Layer 4 of a small transformer language model trained on English Wikipedia (23 layers, counted from 0, width 128).
A neuron's activation on a vector x is GELU(weights . x + bias), where the dot is the dot product.
The model reads these tokens: " on" " her" " as" " they" " run" " into" " C" "as" "ey" " Cal" "der" "on"

The vector x that enters this layer's MLP at each token. A number n stands for (n - 128) times 0.018.
0 " on": 96, 122, 118, 180, 137, 115, 114, 142, 52, 119, 109, 162, 128, 111, 140, 130, 43, 131, 150, 113, 132, 107, 123, 123, 110, 181, 106, 130, 109, 127, 90, 135, 116, 132, 143, 153, 116, 94, 133, 157, 156, 145, 92, 116, 159, 135, 173, 135, 125, 98, 140, 161, 142, 169, 103, 124, 182, 145, 151, 172, 145, 138, 121, 120, 233, 81, 123, 120, 134, 139, 187, 167, 120, 150, 125, 123, 111, 127, 122, 32, 121, 116, 154, 161, 132, 117, 116, 128, 151, 133, 112, 112, 127, 158, 57, 136, 135, 129, 101, 139, 143, 90, 129, 139, 147, 137, 165, 155, 176, 122, 70, 118, 114, 125, 49, 146, 90, 117, 131, 102, 186, 122, 132, 124, 53, 114, 185, 121
1 " her": 111, 118, 86, 149, 117, 116, 105, 124, 127, 150, 87, 147, 151, 134, 133, 163, 24, 54, 137, 139, 165, 112, 126, 130, 124, 122, 115, 174, 99, 157, 153, 163, 109, 126, 141, 104, 84, 119, 98, 122, 128, 92, 136, 84, 123, 177, 183, 121, 146, 101, 139, 127, 123, 168, 104, 137, 210, 140, 111, 106, 104, 134, 145, 98, 208, 84, 105, 144, 148, 168, 108, 170, 125, 122, 144, 158, 121, 118, 139, 134, 128, 130, 95, 171, 151, 125, 89, 117, 89, 114, 62, 83, 131, 157, 46, 133, 129, 147, 130, 115, 108, 104, 123, 124, 142, 102, 190, 140, 185, 147, 70, 135, 175, 102, 131, 141, 105, 165, 76, 138, 185, 110, 96, 135, 133, 118, 169, 146
2 " as": 117, 131, 108, 167, 129, 128, 128, 126, 64, 121, 141, 193, 140, 135, 180, 104, 37, 105, 125, 99, 144, 131, 141, 112, 124, 92, 133, 128, 102, 115, 143, 143, 179, 122, 148, 166, 113, 199, 115, 127, 148, 133, 127, 98, 129, 155, 186, 139, 154, 78, 152, 88, 139, 128, 97, 130, 139, 133, 156, 98, 100, 116, 111, 76, 199, 104, 90, 119, 129, 131, 141, 157, 129, 144, 135, 137, 120, 111, 141, 50, 135, 88, 151, 150, 177, 156, 120, 97, 139, 122, 62, 90, 132, 124, 84, 138, 138, 119, 144, 184, 87, 80, 115, 104, 161, 144, 143, 111, 149, 126, 62, 142, 140, 157, 99, 135, 117, 130, 99, 115, 229, 129, 150, 126, 93, 83, 154, 135
3 " they": 128, 121, 106, 165, 132, 119, 115, 121, 121, 153, 122, 109, 142, 101, 122, 90, 25, 88, 145, 170, 137, 82, 128, 93, 142, 122, 118, 133, 121, 121, 149, 181, 115, 92, 144, 130, 81, 150, 105, 125, 128, 144, 115, 86, 112, 183, 166, 117, 138, 102, 172, 106, 134, 144, 95, 130, 122, 106, 115, 116, 118, 140, 125, 104, 176, 146, 134, 92, 161, 153, 100, 119, 123, 139, 210, 136, 132, 113, 116, 110, 153, 115, 85, 163, 128, 147, 93, 101, 113, 108, 127, 117, 149, 149, 89, 135, 120, 126, 110, 186, 104, 133, 115, 91, 174, 42, 125, 138, 135, 165, 68, 134, 150, 97, 169, 121, 55, 148, 113, 178, 226, 119, 149, 154, 130, 102, 174, 120
4 " run": 133, 99, 92, 111, 130, 149, 145, 117, 120, 174, 99, 191, 135, 152, 108, 135, 40, 145, 127, 166, 126, 126, 125, 145, 104, 145, 150, 189, 101, 124, 119, 180, 72, 97, 140, 78, 97, 122, 127, 138, 141, 113, 122, 113, 167, 165, 162, 165, 146, 107, 111, 102, 108, 144, 111, 128, 155, 102, 168, 88, 103, 139, 112, 120, 190, 94, 172, 117, 136, 137, 148, 139, 148, 143, 146, 147, 118, 107, 148, 8, 167, 139, 127, 117, 136, 137, 115, 141, 114, 129, 94, 140, 118, 126, 162, 132, 107, 71, 92, 124, 154, 73, 113, 112, 136, 72, 145, 128, 143, 140, 110, 132, 84, 108, 50, 179, 105, 162, 146, 172, 181, 186, 115, 153, 109, 104, 195, 93
5 " into": 109, 94, 110, 195, 123, 138, 94, 112, 36, 127, 132, 170, 89, 135, 190, 88, 46, 118, 160, 120, 143, 151, 124, 113, 117, 155, 125, 147, 124, 137, 135, 135, 121, 106, 147, 146, 124, 137, 107, 129, 149, 129, 120, 118, 115, 139, 155, 147, 142, 126, 137, 115, 138, 169, 119, 133, 131, 90, 150, 121, 87, 98, 109, 133, 213, 57, 138, 100, 165, 139, 143, 147, 154, 135, 147, 159, 82, 133, 129, 92, 150, 128, 115, 143, 128, 170, 155, 100, 171, 132, 89, 123, 121, 112, 149, 146, 133, 124, 108, 153, 116, 92, 100, 117, 131, 188, 161, 144, 170, 119, 61, 136, 120, 105, 48, 128, 111, 138, 116, 136, 186, 147, 95, 129, 61, 120, 132, 147
6 " C": 118, 108, 145, 95, 108, 109, 169, 131, 109, 144, 129, 130, 145, 132, 146, 81, 32, 96, 167, 156, 140, 157, 128, 92, 114, 111, 113, 150, 137, 124, 130, 137, 168, 114, 83, 157, 110, 156, 128, 129, 146, 137, 109, 167, 128, 109, 194, 120, 144, 145, 106, 126, 120, 127, 150, 141, 100, 142, 121, 131, 103, 116, 79, 94, 213, 107, 140, 137, 110, 122, 171, 130, 123, 106, 142, 119, 158, 175, 125, 75, 165, 162, 144, 109, 149, 161, 105, 136, 137, 97, 134, 75, 118, 137, 130, 133, 127, 125, 125, 170, 116, 109, 124, 89, 151, 195, 91, 157, 126, 143, 118, 125, 161, 130, 89, 108, 130, 140, 134, 126, 231, 125, 104, 172, 121, 151, 153, 126
7 "as": 116, 113, 177, 133, 82, 91, 101, 184, 161, 93, 127, 145, 182, 158, 94, 106, 40, 90, 136, 98, 142, 122, 136, 126, 119, 99, 124, 161, 113, 143, 86, 119, 138, 73, 138, 105, 126, 128, 137, 158, 124, 163, 131, 110, 123, 144, 176, 162, 179, 151, 118, 113, 136, 120, 123, 129, 108, 94, 177, 103, 107, 96, 111, 154, 181, 100, 82, 163, 129, 178, 185, 122, 162, 123, 145, 108, 151, 74, 137, 63, 157, 120, 87, 119, 139, 156, 65, 125, 107, 139, 70, 71, 121, 131, 89, 114, 126, 106, 216, 154, 100, 121, 116, 83, 140, 162, 140, 101, 126, 116, 67, 131, 172, 163, 124, 155, 121, 110, 96, 153, 193, 163, 107, 158, 154, 124, 124, 174
8 "ey": 119, 125, 164, 148, 158, 126, 145, 139, 53, 97, 90, 168, 168, 156, 125, 159, 14, 133, 144, 125, 133, 135, 108, 150, 133, 132, 139, 151, 144, 125, 164, 120, 125, 121, 137, 109, 85, 167, 108, 152, 98, 199, 115, 114, 108, 169, 121, 86, 149, 120, 122, 145, 121, 111, 119, 130, 109, 147, 113, 98, 111, 109, 146, 135, 209, 117, 125, 168, 116, 179, 170, 118, 150, 110, 59, 161, 135, 123, 142, 32, 92, 102, 104, 148, 183, 142, 127, 111, 124, 143, 97, 134, 135, 142, 126, 141, 91, 130, 143, 113, 172, 114, 117, 81, 165, 121, 157, 147, 100, 156, 102, 125, 102, 130, 125, 130, 109, 133, 105, 117, 139, 150, 134, 141, 87, 120, 130, 140
9 " Cal": 126, 106, 145, 83, 98, 99, 184, 132, 102, 148, 88, 83, 148, 131, 149, 119, 46, 101, 150, 106, 152, 102, 119, 97, 123, 135, 99, 160, 111, 135, 77, 183, 90, 112, 116, 112, 85, 205, 115, 138, 132, 133, 118, 113, 162, 123, 132, 117, 153, 160, 151, 125, 112, 136, 162, 148, 168, 174, 159, 132, 145, 101, 82, 93, 205, 139, 149, 142, 149, 143, 164, 158, 132, 156, 114, 152, 169, 127, 142, 61, 94, 150, 130, 123, 172, 171, 76, 138, 86, 109, 125, 47, 134, 147, 139, 130, 129, 107, 95, 93, 93, 106, 105, 100, 169, 115, 173, 131, 130, 112, 98, 142, 102, 102, 67, 147, 164, 143, 165, 165, 203, 130, 111, 186, 136, 135, 143, 110
10 "der": 122, 123, 157, 114, 176, 81, 89, 117, 129, 132, 136, 140, 97, 159, 118, 157, 47, 101, 119, 126, 128, 87, 130, 127, 121, 151, 120, 172, 132, 149, 117, 135, 133, 186, 140, 125, 70, 166, 104, 122, 117, 137, 155, 109, 168, 163, 112, 131, 113, 86, 135, 142, 110, 167, 177, 131, 143, 168, 115, 102, 139, 112, 118, 115, 170, 116, 165, 96, 86, 160, 94, 119, 112, 134, 138, 141, 159, 68, 148, 46, 140, 160, 215, 115, 97, 145, 44, 130, 107, 162, 77, 108, 82, 116, 134, 138, 128, 112, 168, 67, 209, 160, 107, 109, 122, 181, 83, 131, 141, 135, 46, 139, 144, 103, 87, 100, 150, 137, 140, 125, 200, 102, 159, 142, 140, 115, 175, 166
11 "on": 94, 129, 177, 123, 99, 112, 140, 166, 100, 118, 161, 116, 139, 156, 127, 177, 50, 162, 126, 76, 123, 136, 127, 124, 136, 132, 96, 181, 78, 129, 127, 159, 133, 208, 133, 109, 92, 75, 126, 143, 118, 143, 114, 108, 168, 135, 173, 112, 130, 130, 123, 139, 144, 132, 189, 137, 112, 107, 147, 109, 133, 117, 117, 102, 173, 139, 159, 122, 112, 164, 138, 134, 88, 151, 98, 111, 183, 56, 120, 24, 178, 136, 196, 109, 154, 137, 35, 139, 122, 174, 128, 83, 106, 129, 139, 133, 116, 167, 102, 127, 63, 185, 138, 122, 127, 75, 189, 136, 91, 114, 83, 125, 116, 103, 108, 140, 153, 101, 140, 94, 179, 140, 129, 129, 118, 144, 139, 176

Each question shows the input weights of one neuron of the MLP. A number n stands for (n - 128) times 0.0064.

n577 (bias -0.083): 129, 156, 133, 128, 120, 115, 115, 149, 141, 127, 154, 118, 93, 152, 134, 130, 128, 171, 108, 130, 64, 120, 124, 131, 143, 152, 125, 104, 134, 144, 142, 107, 158, 159, 146, 94, 132, 119, 104, 178, 114, 143, 133, 140, 139, 110, 112, 148, 133, 114, 112, 138, 124, 133, 113, 100, 157, 150, 131, 142, 119, 117, 132, 125, 115, 109, 101, 163, 76, 146, 124, 146, 103, 144, 126, 100, 125, 114, 152, 139, 95, 115, 152, 121, 169, 96, 130, 154, 72, 127, 161, 136, 105, 107, 175, 97, 123, 136, 160, 121, 165, 142, 136, 185, 74, 162, 117, 95, 126, 78, 140, 113, 95, 129, 164, 149, 135, 121, 111, 111, 121, 142, 120, 74, 136, 151, 112, 131
On which token does it fire most? 10 "der"

n19 (bias -0.097): 146, 129, 120, 148, 104, 181, 133, 134, 124, 162, 183, 142, 87, 110, 173, 88, 132, 124, 116, 135, 104, 126, 134, 127, 157, 141, 109, 89, 141, 105, 142, 110, 158, 129, 110, 114, 105, 153, 85, 128, 133, 123, 150, 124, 153, 117, 142, 148, 132, 117, 117, 91, 116, 65, 132, 164, 116, 82, 116, 157, 113, 108, 138, 136, 104, 125, 109, 133, 132, 134, 115, 153, 127, 119, 166, 149, 93, 152, 164, 137, 151, 122, 133, 125, 155, 139, 153, 114, 177, 127, 163, 147, 111, 114, 140, 96, 92, 145, 126, 112, 149, 127, 109, 135, 93, 158, 78, 131, 105, 133, 134, 161, 52, 148, 130, 97, 119, 146, 137, 145, 137, 153, 134, 101, 148, 150, 93, 87
On which token does it fire most? 5 " into"

n191 (bias 0.025): 128, 138, 118, 133, 126, 131, 136, 131, 132, 120, 132, 133, 122, 134, 127, 133, 129, 123, 122, 129, 134, 130, 127, 131, 129, 125, 127, 124, 136, 129, 128, 129, 123, 130, 134, 130, 132, 129, 123, 133, 135, 130, 129, 129, 127, 131, 129, 129, 126, 134, 123, 123, 128, 126, 130, 137, 126, 127, 129, 128, 127, 125, 129, 130, 134, 138, 128, 127, 130, 131, 132, 127, 127, 130, 130, 132, 135, 129, 121, 135, 129, 130, 131, 132, 130, 130, 126, 128, 130, 123, 130, 126, 130, 118, 131, 125, 130, 127, 134, 128, 133, 131, 134, 137, 136, 130, 129, 126, 131, 128, 128, 122, 125, 124, 125, 126, 125, 121, 123, 133, 124, 132, 122, 132, 126, 126, 136, 127
Its two highest activations, in order, are on tokens 5 " into", 7 "as"

n35 (bias 0.016): 129, 124, 138, 126, 121, 127, 140, 133, 127, 134, 131, 133, 127, 121, 127, 121, 122, 129, 131, 132, 125, 122, 129, 131, 133, 132, 134, 135, 123, 134, 131, 136, 125, 126, 129, 129, 131, 129, 136, 131, 113, 121, 129, 126, 128, 122, 120, 130, 137, 128, 139, 131, 129, 125, 132, 119, 127, 131, 124, 127, 133, 131, 121, 123, 127, 121, 121, 132, 122, 128, 129, 133, 126, 124, 131, 129, 127, 136, 122, 126, 134, 125, 129, 128, 120, 127, 130, 124, 130, 128, 126, 130, 132, 123, 130, 124, 128, 135, 134, 127, 128, 132, 135, 131, 125, 126, 125, 125, 128, 123, 124, 120, 128, 128, 124, 132, 129, 126, 124, 131, 120, 119, 134, 124, 126, 120, 128, 133
Its two highest activations, in order, are on tokens 7 "as", 11 "on"

n327 (bias 0.035): 126, 124, 130, 134, 126, 127, 126, 125, 131, 130, 127, 131, 129, 135, 124, 129, 134, 131, 131, 125, 120, 130, 129, 129, 128, 132, 129, 126, 129, 132, 133, 131, 127, 126, 117, 124, 124, 130, 129, 124, 120, 128, 126, 125, 128, 127, 131, 132, 128, 126, 132, 131, 123, 124, 125, 133, 127, 128, 129, 131, 124, 131, 130, 127, 127, 132, 123, 126, 129, 126, 128, 130, 126, 132, 129, 132, 128, 128, 125, 132, 127, 130, 126, 129, 130, 129, 124, 129, 130, 122, 128, 130, 132, 127, 129, 129, 126, 127, 129, 130, 129, 130, 130, 132, 132, 132, 133, 131, 127, 128, 124, 123, 129, 128, 130, 127, 126, 128, 137, 121, 130, 131, 125, 128, 131, 126, 130, 126
Its two highest activations, in order, are on tokens 3 " they", 1 " her"

n123 (bias -0.161): 125, 126, 93, 124, 128, 172, 119, 90, 153, 169, 87, 125, 121, 94, 123, 93, 158, 167, 104, 152, 133, 107, 119, 161, 130, 128, 126, 149, 153, 110, 93, 185, 90, 155, 153, 100, 148, 114, 133, 149, 147, 121, 103, 168, 155, 146, 133, 77, 186, 85, 96, 93, 122, 115, 100, 146, 138, 139, 154, 139, 115, 124, 156, 69, 106, 146, 81, 148, 133, 127, 141, 153, 140, 126, 114, 157, 104, 150, 100, 143, 187, 141, 132, 132, 111, 132, 155, 167, 149, 134, 103, 93, 175, 159, 53, 153, 125, 121, 121, 128, 145, 108, 120, 119, 129, 133, 133, 165, 173, 132, 157, 103, 137, 157, 125, 107, 51, 150, 119, 144, 94, 100, 115, 141, 96, 113, 103, 84
On which token does it fire most, and how strongly? 1 " her", at about 1.1

n25 (bias -0.127): 117, 90, 146, 147, 136, 124, 131, 141, 140, 137, 96, 93, 149, 95, 151, 106, 152, 135, 95, 129, 93, 138, 146, 118, 98, 117, 92, 108, 152, 132, 135, 172, 116, 162, 127, 125, 168, 133, 156, 155, 128, 130, 106, 149, 134, 141, 114, 88, 172, 99, 144, 73, 126, 124, 135, 104, 71, 88, 152, 116, 91, 124, 94, 101, 112, 151, 103, 103, 79, 134, 157, 141, 132, 66, 97, 164, 159, 117, 137, 135, 193, 186, 84, 122, 209, 113, 149, 154, 160, 97, 137, 96, 123, 199, 103, 129, 176, 130, 149, 130, 125, 168, 139, 138, 141, 113, 123, 176, 127, 114, 139, 114, 109, 110, 136, 134, 80, 109, 163, 130, 113, 131, 170, 67, 125, 124, 100, 143
On which three tokens does it fire most, strongest first? 11 "on", 6 " C", 3 " they"

n33 (bias -0.071): 127, 125, 135, 144, 118, 111, 135, 128, 143, 144, 116, 122, 95, 112, 150, 110, 135, 145, 133, 120, 91, 106, 152, 136, 114, 121, 113, 138, 153, 160, 124, 126, 151, 159, 103, 138, 140, 79, 122, 167, 156, 149, 119, 127, 121, 120, 119, 124, 185, 163, 137, 84, 126, 151, 146, 101, 175, 79, 112, 164, 68, 127, 112, 148, 125, 106, 115, 99, 108, 104, 158, 94, 127, 133, 127, 131, 98, 86, 114, 126, 171, 111, 103, 127, 161, 100, 124, 123, 121, 111, 170, 89, 166, 147, 126, 114, 152, 136, 131, 110, 153, 119, 159, 144, 114, 143, 127, 112, 143, 117, 133, 141, 103, 144, 125, 159, 57, 110, 104, 133, 120, 128, 156, 106, 159, 140, 123, 137
On which three tokens does it fire most, strongest first? 7 "as", 0 " on", 5 " into"

n295 (bias -0.053): 120, 140, 140, 137, 129, 150, 110, 71, 138, 124, 201, 126, 103, 145, 144, 99, 121, 111, 124, 156, 104, 146, 73, 109, 135, 127, 116, 102, 144, 114, 151, 83, 132, 154, 156, 112, 129, 144, 100, 123, 86, 116, 211, 113, 82, 123, 156, 146, 153, 93, 111, 97, 136, 105, 129, 165, 136, 116, 134, 96, 123, 122, 146, 55, 115, 130, 121, 111, 169, 117, 78, 156, 89, 85, 123, 164, 128, 124, 166, 149, 117, 146, 116, 121, 140, 165, 151, 137, 129, 121, 117, 132, 111, 106, 107, 143, 85, 155, 148, 130, 115, 133, 124, 132, 126, 116, 141, 134, 135, 156, 142, 174, 154, 119, 134, 126, 149, 112, 102, 117, 116, 97, 146, 142, 122, 101, 126, 142
On which three tokens does it fire most, strongest first? 2 " as", 1 " her", 3 " they"

n5 (bias -0.025): 130, 137, 135, 126, 125, 128, 123, 119, 128, 130, 124, 132, 132, 134, 130, 121, 136, 124, 126, 132, 124, 129, 125, 131, 121, 131, 127, 129, 130, 129, 122, 125, 130, 133, 122, 130, 125, 125, 125, 125, 138, 132, 119, 118, 129, 120, 131, 127, 118, 123, 126, 123, 126, 130, 128, 130, 124, 131, 130, 129, 125, 124, 138, 132, 130, 131, 131, 127, 130, 132, 124, 128, 134, 129, 121, 130, 124, 130, 130, 123, 126, 123, 129, 127, 135, 127, 128, 133, 129, 138, 127, 125, 131, 125, 129, 129, 126, 123, 126, 133, 127, 129, 118, 130, 132, 124, 130, 127, 134, 133, 128, 128, 129, 123, 132, 129, 127, 130, 125, 125, 135, 125, 126, 126, 138, 130, 126, 127
On which token does it fire most? 2 " as"

n224 (bias -0.137): 101, 144, 145, 132, 132, 137, 125, 126, 146, 140, 118, 122, 111, 121, 177, 57, 149, 144, 110, 125, 155, 111, 141, 94, 110, 106, 95, 133, 150, 89, 153, 135, 144, 118, 174, 130, 144, 136, 114, 105, 131, 105, 140, 120, 133, 143, 130, 122, 147, 95, 122, 74, 131, 103, 92, 174, 60, 146, 115, 139, 149, 106, 100, 144, 96, 168, 109, 87, 83, 127, 157, 159, 149, 83, 79, 125, 147, 115, 108, 164, 145, 120, 63, 154, 202, 152, 163, 109, 147, 95, 91, 139, 126, 137, 143, 107, 130, 132, 148, 136, 134, 129, 168, 108, 119, 163, 115, 183, 157, 154, 174, 150, 184, 174, 157, 114, 42, 139, 81, 117, 102, 81, 141, 101, 92, 103, 110, 165
On which token does it fire most? 2 " as"

n263 (bias -0.074): 154, 121, 113, 153, 115, 158, 141, 148, 96, 133, 147, 105, 137, 177, 171, 127, 140, 143, 112, 166, 89, 114, 121, 122, 145, 132, 103, 115, 132, 165, 103, 133, 162, 156, 133, 83, 150, 139, 132, 160, 113, 119, 112, 104, 139, 168, 140, 101, 122, 118, 106, 138, 134, 77, 106, 126, 182, 128, 128, 141, 154, 149, 139, 39, 117, 127, 86, 141, 130, 85, 88, 182, 110, 132, 98, 145, 98, 79, 116, 140, 104, 94, 140, 123, 104, 166, 148, 130, 99, 141, 149, 132, 162, 125, 152, 139, 131, 187, 129, 156, 129, 91, 156, 145, 105, 96, 114, 134, 143, 150, 145, 112, 96, 112, 142, 89, 127, 149, 74, 133, 122, 160, 135, 123, 125, 120, 134, 105
On which three tokens does it fire most, strongest first? 2 " as", 1 " her", 3 " they"

n178 (bias 0.018): 135, 130, 131, 129, 128, 128, 137, 126, 135, 128, 128, 133, 123, 123, 129, 122, 122, 123, 127, 133, 139, 125, 130, 131, 120, 130, 135, 128, 127, 131, 129, 126, 126, 131, 128, 127, 134, 123, 131, 125, 121, 131, 129, 124, 130, 124, 126, 124, 134, 127, 133, 123, 126, 130, 125, 117, 126, 131, 127, 132, 126, 127, 127, 130, 128, 122, 125, 129, 125, 132, 121, 129, 132, 130, 126, 134, 128, 134, 115, 127, 132, 129, 129, 132, 128, 132, 132, 134, 124, 136, 134, 125, 130, 125, 128, 129, 125, 136, 130, 135, 131, 133, 136, 130, 123, 130, 134, 126, 125, 125, 132, 134, 126, 125, 126, 128, 135, 125, 130, 128, 130, 123, 134, 129, 131, 123, 128, 131
On which token does it fire most, and how strongly? 6 " C", at about 0.014

n369 (bias -0.008): 177, 145, 102, 121, 106, 123, 118, 165, 135, 116, 65, 150, 134, 118, 166, 111, 116, 154, 140, 122, 169, 139, 149, 162, 148, 132, 143, 124, 137, 93, 132, 98, 127, 142, 146, 116, 133, 150, 117, 171, 116, 158, 84, 143, 142, 138, 91, 145, 134, 139, 133, 158, 133, 99, 95, 101, 166, 121, 98, 155, 116, 169, 163, 129, 122, 127, 111, 146, 133, 132, 127, 115, 148, 149, 100, 123, 130, 134, 132, 133, 129, 120, 136, 127, 119, 139, 159, 129, 151, 121, 103, 106, 131, 87, 82, 113, 132, 117, 119, 140, 138, 149, 91, 166, 115, 94, 143, 126, 131, 116, 154, 108, 113, 143, 154, 139, 81, 143, 106, 94, 109, 141, 109, 106, 111, 128, 112, 112
On which token does it fire most? 8 "ey"

n262 (bias 0.026): 134, 126, 126, 131, 129, 129, 131, 123, 128, 133, 125, 128, 129, 130, 127, 125, 121, 124, 121, 130, 142, 124, 131, 126, 132, 121, 130, 125, 130, 118, 123, 126, 128, 129, 127, 130, 128, 126, 133, 129, 130, 139, 134, 122, 122, 131, 138, 125, 126, 126, 124, 124, 121, 138, 127, 135, 129, 125, 127, 132, 129, 129, 135, 133, 124, 126, 126, 125, 120, 125, 131, 129, 133, 138, 125, 130, 126, 130, 116, 131, 129, 135, 129, 131, 127, 137, 132, 133, 120, 140, 134, 131, 121, 133, 126, 126, 127, 129, 125, 130, 129, 130, 136, 131, 128, 128, 129, 119, 131, 123, 130, 129, 128, 129, 125, 129, 130, 130, 131, 124, 128, 125, 123, 127, 132, 129, 123, 131
On which token does it fire most? 1 " her"

n209 (bias -0.017): 135, 124, 130, 129, 127, 131, 119, 124, 126, 131, 125, 125, 131, 135, 131, 122, 121, 127, 117, 130, 120, 126, 123, 127, 127, 127, 121, 126, 123, 120, 131, 127, 132, 135, 129, 131, 128, 126, 128, 123, 124, 127, 126, 136, 126, 129, 129, 126, 125, 129, 127, 128, 120, 131, 131, 124, 129, 125, 128, 131, 127, 122, 130, 130, 130, 128, 122, 121, 129, 128, 130, 132, 133, 133, 126, 118, 123, 123, 135, 123, 125, 130, 127, 130, 131, 122, 128, 128, 128, 129, 129, 129, 123, 133, 127, 121, 132, 125, 125, 129, 128, 127, 125, 125, 136, 126, 126, 123, 129, 129, 135, 131, 130, 127, 126, 131, 128, 130, 126, 125, 123, 123, 124, 128, 132, 129, 125, 124
Its two highest activations, in order, are on tokens 0 " on", 2 " as"

n601 (bias -0.170): 168, 139, 86, 119, 87, 132, 148, 120, 170, 160, 120, 162, 111, 102, 133, 137, 143, 132, 115, 194, 72, 145, 142, 118, 137, 96, 156, 130, 161, 148, 109, 146, 72, 148, 142, 100, 182, 163, 161, 124, 109, 93, 106, 196, 144, 80, 119, 77, 152, 110, 139, 102, 109, 136, 133, 130, 136, 110, 161, 107, 80, 109, 175, 56, 101, 116, 107, 116, 157, 156, 136, 97, 117, 76, 145, 177, 135, 220, 112, 155, 139, 174, 33, 132, 123, 143, 181, 120, 129, 127, 131, 163, 159, 149, 39, 143, 109, 121, 92, 127, 131, 124, 81, 171, 105, 66, 148, 131, 174, 149, 172, 85, 154, 183, 143, 101, 100, 111, 92, 55, 78, 123, 136, 148, 170, 119, 99, 65
On which token does it fire most? 1 " her"

n243 (bias 0.018): 128, 124, 139, 125, 121, 128, 131, 129, 127, 136, 128, 127, 128, 127, 133, 124, 126, 131, 126, 130, 121, 124, 127, 126, 134, 127, 123, 131, 127, 127, 127, 127, 129, 126, 124, 131, 128, 125, 132, 125, 121, 130, 130, 128, 123, 129, 127, 127, 123, 122, 132, 130, 130, 133, 129, 132, 128, 126, 127, 126, 128, 128, 133, 127, 129, 128, 122, 124, 122, 128, 130, 129, 125, 129, 124, 122, 121, 128, 130, 127, 129, 128, 127, 129, 124, 128, 133, 126, 126, 130, 126, 128, 129, 130, 129, 126, 132, 123, 126, 128, 132, 127, 131, 129, 130, 127, 127, 128, 128, 124, 132, 125, 130, 129, 126, 133, 130, 134, 125, 126, 129, 125, 126, 126, 135, 125, 124, 127
On which token does it fire most? 6 " C"

n48 (bias -0.140): 76, 143, 109, 138, 117, 157, 165, 60, 128, 102, 151, 149, 136, 96, 155, 124, 143, 156, 148, 122, 134, 126, 126, 135, 117, 143, 120, 63, 149, 95, 195, 111, 156, 134, 158, 140, 141, 137, 108, 171, 117, 92, 141, 162, 74, 138, 128, 121, 126, 87, 90, 111, 124, 107, 74, 139, 106, 92, 153, 168, 97, 159, 161, 167, 107, 134, 88, 101, 106, 136, 129, 119, 143, 118, 158, 97, 100, 158, 98, 168, 168, 101, 120, 123, 159, 94, 189, 113, 165, 117, 118, 116, 132, 131, 94, 99, 132, 189, 120, 152, 113, 146, 134, 108, 123, 177, 129, 196, 152, 153, 145, 156, 121, 124, 117, 168, 78, 150, 91, 101, 103, 88, 142, 54, 140, 165, 145, 132
On which token does it fire most, and how strongly? 5 " into", at about 0.43

n217 (bias -0.023): 132, 133, 125, 131, 132, 120, 128, 129, 129, 132, 128, 128, 124, 127, 126, 132, 127, 131, 130, 130, 137, 131, 125, 128, 130, 130, 124, 128, 132, 129, 125, 131, 126, 127, 131, 128, 127, 128, 128, 121, 134, 135, 128, 132, 129, 130, 131, 130, 128, 129, 124, 124, 123, 129, 127, 128, 127, 126, 130, 126, 129, 127, 127, 132, 128, 131, 125, 130, 127, 126, 125, 127, 131, 133, 127, 130, 130, 126, 124, 130, 127, 129, 129, 136, 128, 131, 129, 131, 128, 130, 131, 126, 129, 124, 128, 133, 127, 127, 126, 130, 130, 128, 136, 127, 132, 128, 128, 124, 130, 122, 127, 129, 129, 129, 127, 134, 131, 127, 123, 123, 133, 128, 125, 125, 128, 132, 126, 129
On which token does it fire most? 5 " into"

n555 (bias -0.020): 197, 131, 138, 134, 86, 111, 110, 146, 136, 124, 113, 141, 117, 116, 170, 104, 123, 114, 132, 120, 145, 132, 133, 138, 157, 102, 137, 102, 116, 117, 133, 139, 149, 161, 117, 134, 157, 110, 140, 130, 121, 137, 121, 140, 124, 154, 109, 102, 121, 95, 113, 126, 110, 127, 135, 130, 154, 138, 164, 164, 100, 135, 138, 123, 143, 138, 115, 128, 124, 118, 131, 155, 127, 115, 132, 144, 164, 132, 140, 125, 148, 146, 113, 112, 134, 110, 142, 131, 135, 101, 118, 95, 151, 116, 110, 97, 133, 127, 134, 106, 146, 162, 118, 148, 131, 106, 122, 152, 125, 128, 138, 137, 98, 126, 130, 109, 93, 134, 137, 93, 147, 109, 172, 130, 132, 113, 116, 125
Its two highest activations, in order, are on tokens 2 " as", 0 " on"

n352 (bias -0.139): 135, 157, 103, 113, 81, 143, 118, 135, 144, 126, 119, 89, 128, 120, 128, 99, 156, 149, 94, 124, 128, 93, 91, 166, 153, 145, 131, 131, 142, 115, 135, 106, 130, 202, 120, 126, 130, 98, 140, 171, 147, 131, 114, 81, 162, 123, 46, 119, 165, 138, 127, 133, 160, 68, 160, 172, 82, 60, 131, 73, 120, 108, 145, 119, 111, 126, 91, 169, 158, 135, 123, 183, 179, 124, 112, 161, 132, 77, 106, 144, 107, 158, 108, 161, 125, 84, 137, 133, 115, 130, 161, 156, 112, 145, 154, 182, 92, 127, 147, 80, 117, 170, 109, 144, 125, 139, 155, 126, 58, 96, 175, 123, 92, 171, 123, 148, 192, 67, 147, 149, 92, 175, 126, 108, 124, 135, 69, 124
On which token does it fire most? 11 "on"

n292 (bias -0.009): 132, 134, 123, 125, 132, 131, 125, 124, 125, 131, 129, 126, 126, 128, 125, 125, 128, 133, 134, 127, 122, 130, 130, 132, 123, 137, 134, 129, 127, 129, 129, 127, 129, 127, 123, 126, 131, 129, 129, 123, 122, 122, 129, 129, 132, 120, 125, 124, 135, 130, 134, 133, 127, 126, 127, 120, 131, 132, 131, 134, 127, 132, 125, 129, 126, 123, 130, 130, 128, 135, 118, 131, 132, 123, 130, 127, 132, 126, 130, 128, 128, 124, 127, 130, 132, 126, 123, 129, 130, 124, 130, 127, 123, 128, 127, 133, 130, 128, 138, 130, 122, 130, 125, 123, 125, 128, 131, 127, 124, 131, 128, 129, 128, 129, 129, 125, 126, 128, 130, 125, 131, 134, 131, 130, 123, 128, 130, 131
Its two highest activations, in order, are on tokens 10 "der", 11 "on"

n2 (bias 0.001): 132, 137, 131, 128, 127, 126, 133, 125, 128, 133, 129, 128, 128, 134, 125, 126, 128, 127, 125, 125, 129, 130, 125, 129, 129, 132, 128, 130, 129, 132, 124, 129, 127, 129, 131, 131, 128, 128, 130, 122, 127, 129, 120, 126, 125, 122, 125, 129, 125, 129, 128, 122, 129, 128, 132, 124, 127, 128, 129, 130, 125, 126, 128, 132, 128, 131, 122, 127, 134, 134, 126, 136, 124, 128, 123, 133, 131, 126, 129, 125, 130, 125, 131, 130, 129, 122, 132, 131, 134, 126, 126, 128, 134, 126, 130, 122, 128, 124, 127, 134, 134, 127, 126, 125, 132, 127, 125, 124, 132, 126, 128, 120, 134, 123, 129, 132, 132, 129, 121, 121, 127, 127, 130, 127, 132, 131, 130, 127
On which token does it fire most? 2 " as"